Layer 2 of a small transformer language model trained on English Wikipedia (11 layers, counted from 0, width 128).
A neuron's activation on a vector x is SiLU(gate . x) times (in . x), where the dot is the dot product.

Input weights of the MLP neurons that the questions are about. A number n stands for (n - 500) times 0.0011.
n130 gate: 604,496,496,500,436,715,520,520,322,417,633,395,687,245,810,629,648,663,512,600,422,432,530,617,512,309,336,413,467,552,358,630,385,504,352,403,808,487,529,548,418,448,533,693,52,660,504,368,422,488,636,563,137,488,376,529,410,625,384,504,731,565,650,577,441,487,623,583,488,532,438,548,564,348,468,668,412,556,251,762,255,461,218,420,315,412,432,472,708,587,428,530,642,413,521,504,446,723,638,484,512,577,500,722,504,737,478,521,613,190,707,876,531,679,616,484,474,643,324,528,521,394,271,422,508,431,567,492
n202 gate: 504,719,268,696,577,452,416,238,638,734,336,536,378,408,478,518,459,331,598,381,488,395,428,291,649,569,658,540,457,423,496,362,666,595,471,608,420,732,373,355,491,662,880,429,350,545,486,267,661,482,479,305,353,391,657,714,413,150,530,496,401,443,587,595,594,518,586,448,604,623,412,653,614,568,453,425,393,496,404,473,354,634,699,527,425,379,675,682,542,668,284,495,665,769,456,879,629,364,324,546,447,431,500,475,613,757,273,87,585,559,458,426,609,222,645,662,611,591,58,500,601,500,448,587,318,509,656,765
n207 gate: 481,585,471,640,535,409,496,597,470,666,780,680,656,523,561,889,473,533,289,584,667,317,662,744,613,678,624,542,649,328,437,378,601,732,639,314,737,810,440,445,666,583,504,565,644,431,430,395,653,557,580,652,473,460,398,329,616,329,474,432,634,436,511,311,492,547,391,370,411,576,342,278,418,504,373,625,537,485,457,563,686,350,464,519,575,392,612,406,650,507,488,415,484,644,390,568,618,218,563,432,360,571,621,500,313,508,385,728,619,658,603,507,569,321,401,584,484,451,290,478,481,623,474,321,572,541,466,408
n230 gate: 435,591,250,458,302,378,434,221,691,512,467,529,331,464,562,619,754,584,633,504,473,492,500,430,524,321,571,317,580,374,356,483,399,625,535,252,569,496,435,476,705,676,618,541,578,417,675,654,745,577,433,640,780,376,547,603,492,631,472,598,219,625,720,668,740,106,500,559,723,531,589,551,525,409,327,716,800,500,593,754,500,671,329,479,461,359,504,539,544,554,375,849,364,610,573,608,615,143,371,500,423,548,365,596,472,418,547,623,587,523,512,496,649,588,398,480,564,485,237,429,403,464,528,399,520,524,422,737
n246 gate: 420,318,470,528,684,504,437,685,448,473,295,572,627,261,450,481,646,391,534,366,396,348,482,617,451,663,483,529,417,448,535,379,460,400,559,481,652,650,442,323,635,308,531,157,642,337,168,544,685,740,608,599,797,559,564,518,799,800,807,385,464,729,386,517,545,708,404,577,535,359,540,646,495,820,633,807,720,552,731,468,625,579,318,622,132,595,491,415,576,360,459,486,370,567,669,632,594,464,566,542,438,605,576,324,394,379,276,217,320,255,395,447,668,342,375,500,356,562,460,483,624,480,645,667,577,164,401,291
n262 gate: 602,570,616,474,627,598,262,441,546,704,398,612,282,707,397,615,635,646,463,702,496,465,660,706,589,397,414,621,299,455,479,429,559,756,592,455,473,334,293,360,388,460,449,461,680,491,383,369,542,483,434,633,672,476,422,500,361,487,566,703,552,328,550,742,388,359,405,415,421,402,394,541,605,409,480,821,290,492,363,681,397,580,469,496,249,535,626,622,573,342,261,348,451,407,491,356,560,555,373,706,649,400,614,808,395,457,558,504,500,221,644,210,235,823,706,566,460,448,534,730,500,579,618,273,700,183,710,595
n263 gate: 754,525,517,394,549,410,402,500,454,410,590,905,661,342,674,580,500,365,430,537,383,651,574,452,278,383,853,315,665,629,492,585,581,566,699,472,724,505,607,695,572,500,539,543,696,413,474,337,500,569,567,483,569,754,330,448,428,211,383,628,448,623,580,454,640,451,572,500,622,632,457,446,712,425,376,391,658,492,732,598,750,464,667,539,716,452,631,426,362,533,575,408,268,685,246,527,530,658,652,758,624,635,477,670,246,504,171,483,613,288,557,517,602,386,384,22,491,576,487,259,419,398,572,555,533,572,474,649
n268 gate: 717,496,457,495,541,509,424,531,461,385,903,482,487,482,460,335,609,509,453,423,438,514,432,402,606,472,466,561,539,444,630,486,666,482,542,561,754,705,430,402,695,481,509,643,584,504,459,619,339,407,770,349,388,454,636,594,325,336,500,588,217,552,887,591,545,601,620,464,232,466,381,496,832,581,513,634,444,380,284,652,87,329,695,500,483,639,414,415,845,879,423,423,344,160,208,608,704,593,467,466,650,530,713,596,718,549,630,750,433,332,329,557,424,509,577,474,560,483,482,466,553,379,636,195,263,513,674,716
n275 gate: 548,445,632,797,339,556,625,476,492,348,548,374,362,536,670,575,525,555,508,322,560,492,614,423,524,596,469,676,433,368,359,421,504,284,568,453,589,605,417,477,575,349,788,350,182,759,422,305,634,512,272,681,367,538,577,335,283,372,415,556,577,283,457,527,261,591,485,268,574,366,325,404,549,364,700,342,295,632,624,471,412,304,483,504,375,598,459,611,585,485,373,463,608,548,576,508,580,592,481,253,743,602,787,771,555,737,349,351,496,557,398,421,526,394,257,643,642,601,464,419,532,574,559,307,286,500,420,451
n295 gate: 386,622,665,650,354,666,538,424,480,391,674,336,711,343,389,504,790,337,391,351,561,450,537,443,665,729,476,181,400,461,420,458,448,727,553,535,720,244,444,614,547,445,443,557,577,615,442,472,412,544,567,455,353,465,520,431,568,549,390,577,595,412,587,524,632,399,413,562,452,516,307,590,667,783,512,576,426,437,714,386,646,517,458,336,873,582,525,461,444,820,426,500,357,379,589,547,492,452,639,508,662,587,682,717,504,406,551,761,410,173,706,300,517,504,480,484,390,315,380,731,250,546,544,540,333,337,630,611
n130 in: 472,218,482,315,400,560,443,832,424,661,818,561,437,194,519,562,392,590,553,602,258,334,500,774,335,433,389,416,419,357,550,370,382,190,548,279,568,548,491,683,669,563,505,672,632,393,674,889,491,578,687,782,333,342,504,574,441,486,348,697,621,568,753,870,603,338,406,362,612,261,546,682,609,304,535,535,642,629,476,658,228,437,269,477,378,219,425,293,608,447,162,636,524,560,537,393,338,683,684,539,225,617,530,513,518,523,601,695,747,282,535,659,624,627,487,384,697,702,377,478,459,516,377,568,504,541,620,491
n202 in: 430,856,578,819,355,345,620,300,587,758,270,481,482,551,296,262,879,601,423,573,438,674,619,424,341,559,486,569,509,373,270,397,393,443,297,355,635,441,565,509,475,687,763,287,570,191,514,360,791,645,636,245,684,353,658,467,407,316,609,318,600,746,468,734,429,339,452,798,688,392,589,595,273,473,640,363,532,482,724,451,618,69,377,367,527,224,672,504,741,594,390,409,344,556,383,614,613,435,461,580,776,431,485,496,639,269,466,580,581,700,407,532,440,629,527,296,657,443,612,432,864,566,500,260,509,583,467,400
n207 in: 645,613,327,534,509,305,465,598,605,595,824,714,594,463,567,943,453,467,189,432,391,376,551,613,496,747,676,439,211,460,561,496,713,792,621,274,738,639,628,456,517,391,533,466,434,424,652,533,537,500,552,563,471,520,532,483,332,250,536,467,424,180,431,252,723,500,369,489,557,293,183,264,491,331,679,527,516,412,479,371,512,270,465,445,429,445,534,405,589,591,483,445,483,479,396,447,571,384,562,224,607,443,354,270,414,463,600,742,672,457,406,402,509,659,508,448,439,372,496,388,632,602,480,332,484,695,408,703
n230 in: 391,543,246,595,504,428,458,313,539,556,448,545,433,568,606,325,631,626,651,453,466,715,774,318,576,433,659,327,551,484,156,399,285,607,470,483,538,555,316,461,732,639,758,345,683,516,430,516,825,436,589,625,614,458,519,524,595,403,379,728,300,675,492,709,614,187,706,526,638,535,528,430,392,251,446,621,815,516,508,496,686,656,315,390,332,267,410,389,448,592,406,709,558,484,480,394,661,308,414,427,408,776,483,477,425,452,416,690,439,492,447,595,431,607,442,597,546,380,488,383,556,468,520,559,296,512,451,676
n246 in: 646,408,583,438,602,367,459,657,588,337,397,713,706,253,496,380,675,311,549,272,424,500,526,604,504,756,479,394,681,434,635,491,462,391,330,628,391,473,419,438,666,473,500,335,595,409,417,504,530,474,546,595,634,394,512,517,703,337,662,568,426,665,340,513,370,776,628,504,400,623,611,644,302,869,615,803,330,608,584,424,775,728,742,387,329,757,618,430,523,423,211,439,424,586,517,459,281,517,476,480,355,450,537,93,390,655,370,289,344,350,427,551,624,302,335,541,509,596,530,649,611,534,716,736,549,391,297,657
n262 in: 600,845,538,402,357,608,521,376,589,418,383,465,581,603,299,464,372,194,22,701,630,482,504,478,534,613,605,409,759,684,530,631,474,787,537,269,477,436,332,312,459,341,478,531,532,421,509,552,317,651,462,552,561,393,304,596,231,517,458,733,566,367,674,665,504,231,403,343,475,313,324,546,487,425,600,618,421,475,388,666,569,608,518,702,451,570,610,698,523,471,575,474,338,487,565,706,496,763,468,586,569,623,486,728,496,596,527,456,373,369,752,223,375,909,400,324,329,500,367,655,427,633,491,496,694,339,513,645
n263 in: 420,461,593,537,785,392,401,682,274,428,356,776,528,369,354,384,553,476,365,558,470,525,590,500,560,634,515,361,756,500,441,429,282,328,504,304,504,677,564,337,383,462,536,322,733,492,361,444,500,568,570,589,678,835,704,456,536,315,508,731,488,437,590,590,569,184,466,540,672,273,699,616,278,500,615,477,554,601,479,276,616,429,722,451,603,716,349,301,423,439,659,329,483,624,508,551,621,699,362,645,668,531,372,519,508,283,420,520,585,534,500,476,676,516,446,310,609,657,219,461,444,437,322,500,335,398,311,463
n268 in: 426,618,298,652,625,284,340,603,686,608,595,539,394,285,395,729,686,300,500,395,532,433,566,304,801,328,374,444,572,483,568,708,406,337,724,500,785,632,483,559,482,577,379,447,748,570,500,504,453,474,467,417,552,500,558,744,521,344,726,741,439,624,729,525,548,383,488,347,669,525,732,362,611,462,458,406,697,450,392,320,418,428,799,136,627,698,571,537,745,545,451,553,370,245,522,775,865,513,363,578,742,466,542,541,487,722,468,478,281,500,402,427,519,598,642,316,599,581,363,212,397,584,218,538,641,411,583,452
n275 in: 372,669,605,760,419,269,520,586,238,434,521,378,374,553,671,521,563,602,512,476,523,428,698,375,558,712,560,777,419,364,268,440,582,470,547,566,518,535,348,416,396,422,633,567,224,387,377,525,626,582,196,488,437,488,544,496,378,400,508,430,584,549,476,366,424,315,519,316,638,401,595,289,564,231,675,227,340,552,646,633,454,340,604,886,433,500,403,646,469,496,437,445,577,607,504,399,533,714,438,280,838,472,385,527,447,753,674,258,345,429,403,492,478,557,272,640,729,608,398,424,759,504,525,288,528,691,413,618
n295 in: 393,696,309,166,428,475,496,297,560,656,504,329,407,590,550,496,395,581,599,330,404,386,350,297,251,199,575,711,480,627,548,243,455,462,399,609,626,673,594,599,423,186,455,500,470,537,802,390,589,688,480,636,554,684,247,781,646,463,385,512,113,589,488,355,454,449,607,526,195,445,504,599,445,432,599,442,357,563,577,474,743,650,612,321,430,442,479,374,557,683,534,630,500,201,512,374,632,774,527,578,610,395,605,434,435,570,668,537,533,453,450,666,407,351,548,631,667,362,581,460,398,518,301,460,370,432,430,563

Each question shows a token from some text and the vector x that enters the MLP there. A number n stands for (n - 500) times 0.0072.

"ren": 582,529,563,458,279,473,196,491,571,584,730,637,497,632,578,454,371,403,364,713,592,433,443,521,573,512,454,266,580,206,400,525,536,450,338,496,417,538,405,453,486,502,520,465,593,364,526,438,584,760,520,357,507,693,389,457,627,541,533,515,547,568,475,473,487,657,619,620,618,603,600,330,592,602,363,471,454,531,535,439,507,475,374,413,500,328,611,384,480,340,574,499,503,401,826,566,477,509,92,390,507,694,600,422,442,394,545,792,451,438,545,493,558,655,501,619,494,562,631,569,498,649,487,645,378,396,471,508
Which of these neurons fires most? n230

"M": 521,776,574,500,631,458,467,475,461,430,376,652,378,654,491,340,638,410,366,477,436,506,601,420,700,385,196,494,521,315,405,589,480,588,683,481,362,475,533,453,428,462,424,626,600,501,546,525,466,526,645,757,441,430,422,298,421,594,575,565,566,403,539,437,461,382,570,502,637,550,407,432,697,513,436,300,536,463,654,435,520,349,496,293,518,508,465,304,562,417,557,618,451,344,549,308,584,503,393,436,512,486,411,453,408,544,542,578,529,476,341,642,468,349,521,411,471,394,550,584,501,700,280,653,363,440,550,417
Which neuron fires most, and how strongly? n246, at about 0.4

"ur": 349,511,594,438,342,213,293,576,571,590,578,548,408,508,595,457,497,610,625,690,361,606,468,479,535,363,283,284,462,327,510,412,497,478,437,542,456,705,532,467,511,533,541,470,686,568,512,394,638,681,514,248,452,813,596,467,479,521,649,623,460,560,492,652,497,616,555,598,619,423,457,371,525,647,460,400,454,555,457,464,516,374,538,608,453,383,568,382,350,523,560,530,567,475,392,590,405,407,195,553,391,471,544,256,379,403,505,704,338,540,560,577,553,562,273,632,563,436,478,590,508,698,461,582,499,658,319,556
Which neuron fires most, and how strongly? n230, at about 2.7

" (": 502,713,454,537,536,790,556,456,610,521,563,536,549,338,469,401,483,420,608,551,485,386,361,425,495,395,419,467,405,494,402,459,584,377,478,616,395,561,606,305,498,393,586,481,747,523,417,469,677,632,610,540,555,560,547,352,487,435,611,660,445,437,631,395,458,600,468,326,465,504,504,462,513,579,559,596,473,528,546,585,528,534,298,384,539,528,422,605,466,729,613,446,569,417,537,366,464,486,657,309,457,748,491,380,369,387,580,396,444,611,472,446,227,547,431,433,581,456,661,563,564,445,473,375,475,504,563,376
Which neuron fires most, and how strongly? n295, at about 0.69

"|": 515,582,476,425,639,466,477,442,493,433,567,401,531,375,659,437,510,412,566,705,379,555,506,456,526,418,626,500,535,491,428,497,612,413,457,543,265,601,484,407,579,587,572,708,885,437,518,527,534,553,649,338,307,635,671,490,702,403,615,467,606,449,543,505,317,474,556,543,552,318,446,563,482,444,421,475,413,490,526,414,544,446,249,553,448,621,283,535,578,520,486,574,612,455,582,364,501,648,479,496,542,468,479,562,420,711,668,498,432,540,341,376,514,431,420,462,476,503,673,482,455,478,451,479,489,502,494,387
Which of these neurons fires most? n207

" points": 542,542,480,415,558,276,324,529,481,422,412,512,389,509,364,528,503,459,644,546,585,528,297,597,560,446,597,417,486,476,341,523,466,421,791,685,320,557,538,488,574,464,581,369,637,580,523,484,492,748,375,518,588,321,516,347,586,388,417,450,538,590,523,353,362,875,565,468,414,428,394,436,583,295,644,594,549,481,581,394,546,339,412,442,547,398,693,452,412,594,459,547,587,592,331,433,399,516,337,409,645,557,503,513,600,615,476,742,482,503,490,478,503,320,475,432,431,777,554,627,578,668,459,427,440,563,446,455
The three highest activations, in order: n275, n207, n262

" |": 635,544,491,465,459,623,485,434,519,436,693,437,525,503,596,385,453,434,534,633,496,500,600,547,554,485,535,464,370,580,378,518,564,409,513,613,318,650,505,414,488,391,501,717,836,471,474,498,624,651,459,328,409,574,725,453,613,483,568,550,665,476,585,484,436,451,562,463,472,428,443,654,406,596,526,435,428,567,643,409,580,383,196,435,522,538,431,553,476,518,515,581,598,470,484,387,495,435,556,442,521,455,452,301,521,656,594,435,469,582,450,459,356,550,316,505,454,471,681,433,443,405,430,464,419,557,428,225
Which neuron fires most, and how strongly? n262, at about 0.37

")": 482,522,547,519,613,687,475,621,711,524,515,566,470,578,468,564,354,394,530,537,518,520,569,517,388,346,446,456,533,508,493,534,521,454,448,733,397,823,523,489,521,525,503,588,746,487,492,531,618,462,618,481,511,691,521,537,479,527,577,503,569,552,562,552,500,470,483,455,591,483,520,513,400,618,565,376,484,332,547,270,511,223,418,414,432,216,513,319,456,571,611,413,687,560,623,385,550,422,450,445,506,510,392,577,474,560,654,531,523,601,619,586,553,178,342,578,517,444,604,413,466,367,403,448,327,532,432,456
Which of these neurons fires most? n262

"nel": 365,478,711,754,604,545,209,451,465,621,719,487,518,548,496,545,611,467,493,588,522,492,343,559,508,423,572,441,535,490,354,512,502,482,681,623,529,580,560,420,493,502,471,565,737,734,337,559,354,586,508,640,552,623,395,526,608,559,332,504,469,469,394,390,447,482,506,575,326,369,359,365,575,536,513,440,405,488,662,543,568,526,573,523,479,544,656,124,499,567,488,433,503,325,414,517,496,604,411,617,543,419,365,272,506,358,629,501,542,527,627,590,425,523,594,473,612,531,555,752,554,481,310,657,406,423,605,489
Which of these neurons fires most? n295

" November": 613,548,511,569,506,734,782,473,478,591,565,667,402,465,393,536,536,386,611,410,408,588,553,427,556,462,598,504,466,517,347,581,473,643,562,546,227,626,549,546,563,442,726,524,634,575,260,529,443,631,561,435,333,750,530,485,594,492,635,445,571,456,455,425,506,472,541,612,377,430,478,463,453,452,424,229,571,578,594,643,416,320,495,676,453,489,462,325,482,515,500,726,595,561,545,350,479,586,527,226,520,535,341,288,554,557,515,454,378,483,590,443,595,317,551,498,531,697,712,535,527,570,469,597,586,420,485,421
Which of these neurons fires most? n275

"ling": 459,558,711,443,478,475,316,427,670,489,655,526,447,427,552,393,409,464,558,607,543,579,467,557,495,471,414,564,598,512,415,647,538,417,437,639,423,382,497,401,563,506,515,406,688,503,591,562,594,761,595,457,441,589,303,485,473,535,483,516,655,471,527,431,371,540,730,681,584,380,460,521,458,603,467,566,449,636,556,500,407,407,465,356,185,465,622,148,578,478,486,517,562,518,752,377,345,398,277,432,367,416,435,583,435,526,358,638,501,597,482,544,487,543,491,366,505,761,466,811,501,649,634,536,389,505,400,489
Which of these neurons fires most? n246

" Season": 619,471,560,621,467,782,493,573,514,660,496,565,287,541,493,553,484,289,704,504,490,466,530,515,456,461,464,612,411,667,459,555,471,605,727,638,443,483,636,487,523,492,741,534,673,553,534,529,590,731,381,416,493,454,679,466,420,567,327,555,560,399,467,477,385,547,787,536,333,252,505,468,553,291,466,415,320,638,532,579,456,468,519,366,664,532,446,452,600,710,468,649,596,569,502,586,602,463,376,448,470,549,527,501,504,748,605,445,412,487,319,368,465,717,444,523,401,416,358,273,414,614,343,444,576,416,559,536
The two highest activations, in order: n275, n268

" sc": 427,572,429,451,423,441,332,458,466,396,464,546,114,676,562,358,592,550,478,457,423,388,667,459,269,480,376,560,582,199,377,564,680,477,547,599,450,457,647,341,452,443,541,478,550,457,473,498,601,454,529,579,563,708,533,525,486,508,596,416,436,531,524,497,400,383,523,592,356,397,422,603,436,378,676,401,446,536,605,454,459,540,598,353,263,403,520,421,565,454,544,527,661,522,175,551,414,393,648,583,410,659,396,474,543,546,525,500,638,652,330,499,382,416,357,430,382,350,598,530,533,402,403,559,360,371,479,435
Which neuron fires most, and how strongly? n275, at about 0.59

"na": 498,590,660,343,471,460,196,419,492,495,521,527,435,515,526,588,304,438,450,670,324,487,560,664,588,389,203,549,515,258,365,395,527,661,471,632,477,600,662,556,374,571,500,528,667,690,533,503,459,638,447,355,480,491,436,352,495,426,413,617,527,502,610,410,563,465,591,498,290,515,415,418,525,544,547,359,467,232,438,402,560,478,550,359,423,480,544,424,390,468,558,633,489,529,724,424,445,577,153,595,523,546,506,361,643,300,416,683,374,534,514,494,432,549,313,443,628,562,572,761,417,726,624,464,533,513,413,594
Which of these neurons fires most? n262

".": 659,543,697,579,617,361,510,392,534,481,494,457,378,484,572,420,494,320,508,667,464,406,584,541,325,589,417,484,404,401,504,533,491,415,377,524,407,785,558,389,626,510,466,454,722,480,495,478,515,526,522,525,400,705,220,405,526,499,487,486,498,434,571,613,549,498,357,295,660,493,380,383,525,426,513,329,457,372,647,484,582,440,360,374,504,446,458,508,394,526,702,603,598,518,522,432,427,462,556,532,404,574,417,355,543,622,552,417,542,553,505,483,375,230,544,590,445,724,641,232,499,441,391,628,348,496,586,301
The two highest activations, in order: n263, n262

" was": 615,438,489,389,484,646,422,501,429,551,527,414,616,472,496,490,438,552,452,453,554,533,605,565,481,549,557,377,673,186,494,433,479,386,260,602,417,589,433,487,580,515,753,511,769,407,493,427,380,514,421,528,582,594,583,489,539,522,574,477,449,588,490,394,478,445,643,410,553,469,355,228,453,446,558,554,454,344,515,370,437,267,310,423,598,404,432,254,502,641,621,577,456,332,529,405,413,483,601,544,439,493,367,466,399,380,653,398,443,645,564,432,390,552,574,423,455,499,387,233,526,541,332,500,431,418,601,429
Which of these neurons fires most? n207

" on": 559,466,590,522,671,445,528,537,548,432,573,473,630,333,569,427,590,557,766,380,549,485,476,503,479,594,231,356,504,442,475,528,316,375,559,608,392,615,556,471,562,424,557,564,867,542,380,482,532,584,551,497,482,575,416,539,602,539,231,621,476,374,376,399,527,480,630,394,493,431,435,432,486,693,604,521,463,484,424,604,389,377,407,455,531,512,699,388,378,588,557,590,609,524,543,560,494,546,603,619,375,330,466,460,330,627,636,362,516,625,541,435,433,627,561,347,437,456,759,301,468,645,539,666,556,382,461,448
Which of these neurons fires most? n246

" sources": 663,544,562,464,505,414,304,479,551,503,525,399,641,502,543,375,622,356,657,427,672,393,717,304,482,498,578,494,588,255,405,708,429,380,511,653,284,738,594,387,512,490,658,444,519,677,425,511,477,616,535,614,480,507,425,369,508,414,717,475,541,482,425,398,533,595,362,743,430,349,532,495,489,445,341,576,463,391,587,299,471,215,557,427,597,397,583,348,397,600,475,669,455,507,669,474,434,457,480,578,467,507,412,547,429,530,636,577,545,463,698,551,389,449,475,504,554,508,437,484,647,582,377,529,463,378,426,574
The three highest activations, in order: n202, n262, n246

"^": 402,379,365,550,504,691,623,347,396,592,456,622,593,483,555,479,478,548,527,592,507,440,520,586,500,386,236,497,482,469,534,483,451,440,739,575,310,529,452,297,519,384,486,469,490,314,500,530,692,500,582,477,422,556,501,427,493,367,669,530,501,417,517,626,456,391,650,429,337,467,287,444,329,532,634,659,410,554,628,397,525,439,453,322,553,518,547,583,432,540,534,429,674,617,355,452,483,496,301,383,459,635,498,364,671,684,554,576,455,625,198,326,465,327,339,522,616,438,674,364,575,428,270,430,392,426,433,479
The two highest activations, in order: n275, n202

" radio": 427,711,561,627,519,424,414,540,480,471,578,532,278,577,330,365,532,432,409,371,410,433,452,391,387,306,602,678,538,289,348,573,547,399,627,490,581,477,473,494,522,425,570,456,718,484,465,553,531,627,566,413,494,465,532,555,587,540,419,573,506,415,443,281,452,475,433,556,527,456,430,345,493,283,413,453,428,386,505,499,584,457,347,397,494,603,667,313,286,719,552,471,608,471,701,351,481,482,588,736,626,553,415,533,185,381,502,557,587,580,550,555,360,310,664,409,470,427,390,582,629,737,446,543,369,520,414,548
Which of these neurons fires most? n295

" 1957": 491,433,548,524,518,388,551,533,555,597,530,598,521,450,507,410,236,353,335,447,513,574,371,502,627,388,345,625,536,314,519,552,458,391,611,549,339,643,529,490,442,469,650,363,561,425,521,444,511,603,672,257,409,609,462,468,549,442,511,555,522,580,351,554,389,505,768,556,448,208,329,433,518,430,354,554,513,481,607,485,450,425,496,323,446,495,537,504,284,643,541,518,560,345,541,493,395,471,529,290,420,536,416,490,531,726,519,570,213,577,547,293,438,457,393,496,486,442,474,375,258,663,499,457,297,602,421,509
Which of these neurons fires most? n268

"-": 445,572,557,515,531,438,369,363,388,440,605,510,380,501,562,524,617,394,447,761,502,529,519,481,494,404,404,362,529,517,423,625,708,304,574,611,432,587,572,295,697,370,495,761,779,500,493,449,552,527,535,545,437,652,575,464,679,444,619,528,410,491,412,525,480,457,490,248,473,447,444,583,405,570,421,497,490,533,530,471,483,330,416,379,594,368,497,502,501,650,765,589,652,440,635,437,605,483,522,322,404,470,571,412,401,606,446,534,464,478,387,385,351,382,377,471,563,591,616,498,379,521,584,470,519,493,529,561
Which of these neurons fires most? n268

" 2nd": 603,589,519,591,544,492,429,448,559,563,491,438,473,471,331,571,386,354,522,619,568,547,486,679,536,430,499,459,534,534,310,340,476,558,510,531,490,539,548,515,488,541,540,483,699,421,388,514,499,622,374,506,384,405,553,470,398,486,457,594,416,423,499,574,421,645,888,569,463,306,515,463,549,588,558,533,537,636,623,270,508,415,404,469,545,466,554,611,494,679,655,541,618,513,433,239,460,488,402,307,523,526,267,454,452,351,344,507,330,511,194,441,570,361,524,464,488,478,612,657,359,784,550,603,486,383,365,338
Which of these neurons fires most? n246

"d": 399,584,625,654,510,408,513,426,355,611,654,451,459,429,487,427,438,561,430,554,464,443,418,631,598,391,437,380,572,164,485,590,436,387,525,643,546,553,736,435,552,563,508,495,758,492,535,598,597,668,591,580,343,557,588,477,485,429,590,500,489,448,505,472,447,543,857,344,723,342,417,516,563,463,346,495,424,475,561,310,494,396,497,646,554,487,479,339,514,667,630,582,584,375,753,579,264,541,414,498,553,446,445,449,514,451,451,498,544,656,418,574,530,658,401,455,368,488,612,630,644,483,474,641,447,435,315,503
Which neuron fires most, and how strongly? n262, at about 0.26

"aun": 533,320,349,505,399,557,482,379,570,689,621,639,310,560,541,535,466,508,403,679,387,455,457,541,624,452,212,527,504,410,480,558,501,558,418,628,319,476,567,353,459,345,632,401,569,374,478,433,586,558,445,263,613,639,376,604,669,491,343,663,526,583,461,333,413,455,580,688,690,365,510,457,488,553,466,314,417,549,660,548,447,481,468,559,567,419,557,322,333,358,607,438,525,395,572,536,408,353,456,449,415,539,383,450,573,368,378,814,403,418,494,526,555,622,449,457,450,656,479,613,358,387,560,638,373,426,581,568
Which of these neurons fires most? n230

"ari": 477,418,527,595,416,397,462,577,558,579,663,656,576,420,552,591,538,566,518,666,462,305,619,503,542,428,471,268,483,657,404,545,603,439,342,549,306,463,551,569,528,748,520,604,664,640,576,408,538,650,490,385,640,592,388,548,506,483,254,463,497,512,459,495,512,518,597,724,484,481,607,437,451,409,496,259,514,581,555,567,604,413,594,416,211,568,377,456,336,205,525,615,528,471,507,478,420,463,185,576,482,647,510,394,364,483,421,541,520,523,441,609,456,671,355,379,564,476,674,533,651,737,396,473,399,550,405,269
The three highest activations, in order: n263, n262, n230

"\n\n": 593,701,393,430,582,624,369,533,366,520,408,481,778,369,403,488,556,274,654,520,410,527,558,555,521,424,365,486,549,532,488,570,439,458,326,502,435,464,556,520,745,557,697,574,827,500,457,470,330,430,598,480,457,791,343,535,321,539,587,562,504,449,444,429,491,535,440,473,499,445,398,571,531,709,560,449,379,387,538,434,505,477,365,410,480,385,610,476,354,639,554,422,491,534,486,369,637,385,468,551,396,578,459,508,593,686,711,600,412,581,664,342,344,381,485,392,469,415,435,613,585,346,488,505,450,460,474,416
Which of these neurons fires most? n275

"yp": 544,469,469,450,493,470,376,427,567,480,714,519,469,583,457,450,506,586,722,661,464,400,460,563,522,524,188,331,468,361,350,527,596,596,573,456,229,314,695,440,568,620,576,511,591,626,473,613,665,543,415,311,479,607,501,543,533,559,553,474,434,466,491,454,534,541,522,828,440,478,622,421,490,385,561,439,683,389,595,438,484,460,586,582,539,556,709,357,355,491,587,586,464,501,778,506,533,622,200,677,409,570,542,444,503,535,355,621,501,394,493,515,270,479,578,570,528,388,425,723,554,598,404,535,222,386,583,723
Which neuron fires most, and how strongly? n230, at about 2.4

" two": 432,538,612,594,486,511,261,456,605,432,562,541,598,395,557,464,538,540,629,409,542,544,438,575,504,350,524,686,471,302,346,635,601,514,401,558,318,477,622,383,424,533,578,431,904,679,551,447,421,602,422,440,482,451,629,601,430,602,363,596,484,599,462,722,431,571,566,460,700,419,318,422,404,297,341,408,505,460,599,380,488,380,547,433,303,441,504,537,491,723,657,548,573,404,643,370,488,528,568,579,558,550,423,692,567,723,522,548,395,618,288,473,508,402,659,438,362,446,558,488,601,500,500,562,514,534,400,347
Which of these neurons fires most? n246

" Kon": 450,497,533,447,620,467,834,497,608,486,661,577,181,660,484,544,433,303,656,513,300,332,587,550,449,531,386,616,598,518,319,496,428,601,451,491,431,545,501,306,478,465,562,520,691,570,468,434,549,577,504,459,426,628,502,360,555,573,617,564,399,524,381,388,455,474,499,676,537,518,305,379,508,382,400,291,489,412,570,390,436,411,373,615,378,366,501,436,447,375,412,651,526,404,459,508,446,403,534,672,426,678,345,342,486,502,403,718,469,498,659,429,567,650,393,548,607,538,631,709,571,618,661,499,548,318,527,511
The two highest activations, in order: n207, n268

" Lost": 512,700,385,488,604,520,382,443,586,520,609,494,344,479,462,541,327,422,668,456,378,274,459,631,487,477,693,534,504,479,370,529,466,459,415,609,513,543,565,481,577,527,569,536,817,514,658,476,486,605,396,649,388,370,498,498,406,392,277,473,447,500,477,474,439,532,891,451,462,389,498,420,348,469,405,558,408,674,737,514,481,397,448,480,561,350,519,433,495,679,569,459,578,523,617,567,367,470,362,554,625,527,426,463,527,540,345,701,388,495,365,454,475,311,396,346,358,549,430,488,374,649,548,625,388,430,340,391
The three highest activations, in order: n230, n207, n263

" it": 468,468,494,567,521,510,525,528,585,425,658,473,318,689,634,461,420,608,586,534,502,495,500,404,358,460,431,487,549,384,391,573,457,247,303,477,418,528,584,524,559,440,723,525,669,388,518,590,646,604,554,541,400,678,290,563,422,358,419,599,554,577,376,592,516,399,618,448,475,678,503,297,512,544,357,597,408,500,505,390,532,380,532,445,564,417,566,270,356,738,539,691,468,434,614,559,416,452,467,322,487,501,614,558,464,684,536,507,525,666,284,415,597,518,697,372,435,584,533,611,481,499,274,584,498,510,471,358
Which of these neurons fires most? n230

" Ver": 445,612,387,704,672,701,348,559,430,527,565,436,270,587,423,568,532,406,530,527,320,452,470,439,421,348,360,595,473,359,221,463,557,425,282,486,445,598,492,443,422,396,622,424,668,485,431,392,623,565,307,556,459,786,541,493,627,462,479,587,416,554,478,690,524,448,626,334,742,490,456,440,287,539,482,340,544,477,665,479,560,604,496,439,468,486,449,495,467,632,469,499,537,582,284,604,509,438,318,505,453,537,399,462,359,256,474,701,462,473,589,480,423,712,560,343,454,531,439,747,495,722,335,605,475,382,528,477
Which neuron fires most, and how strongly? n230, at about 5.5

" commercial": 432,510,391,699,431,699,486,475,616,559,766,582,380,559,497,355,361,477,379,483,484,376,539,545,449,355,548,494,606,390,381,580,596,368,623,501,459,494,516,564,534,443,544,352,588,493,387,466,602,608,490,545,408,523,378,559,501,520,554,484,475,301,429,619,366,424,254,438,533,305,248,533,454,211,490,528,384,562,557,535,493,352,415,410,490,516,636,421,476,606,624,386,483,366,586,364,478,504,588,684,548,475,546,399,293,530,401,469,476,586,515,603,489,660,529,370,346,501,354,656,703,865,283,659,499,460,415,408
Which of these neurons fires most? n262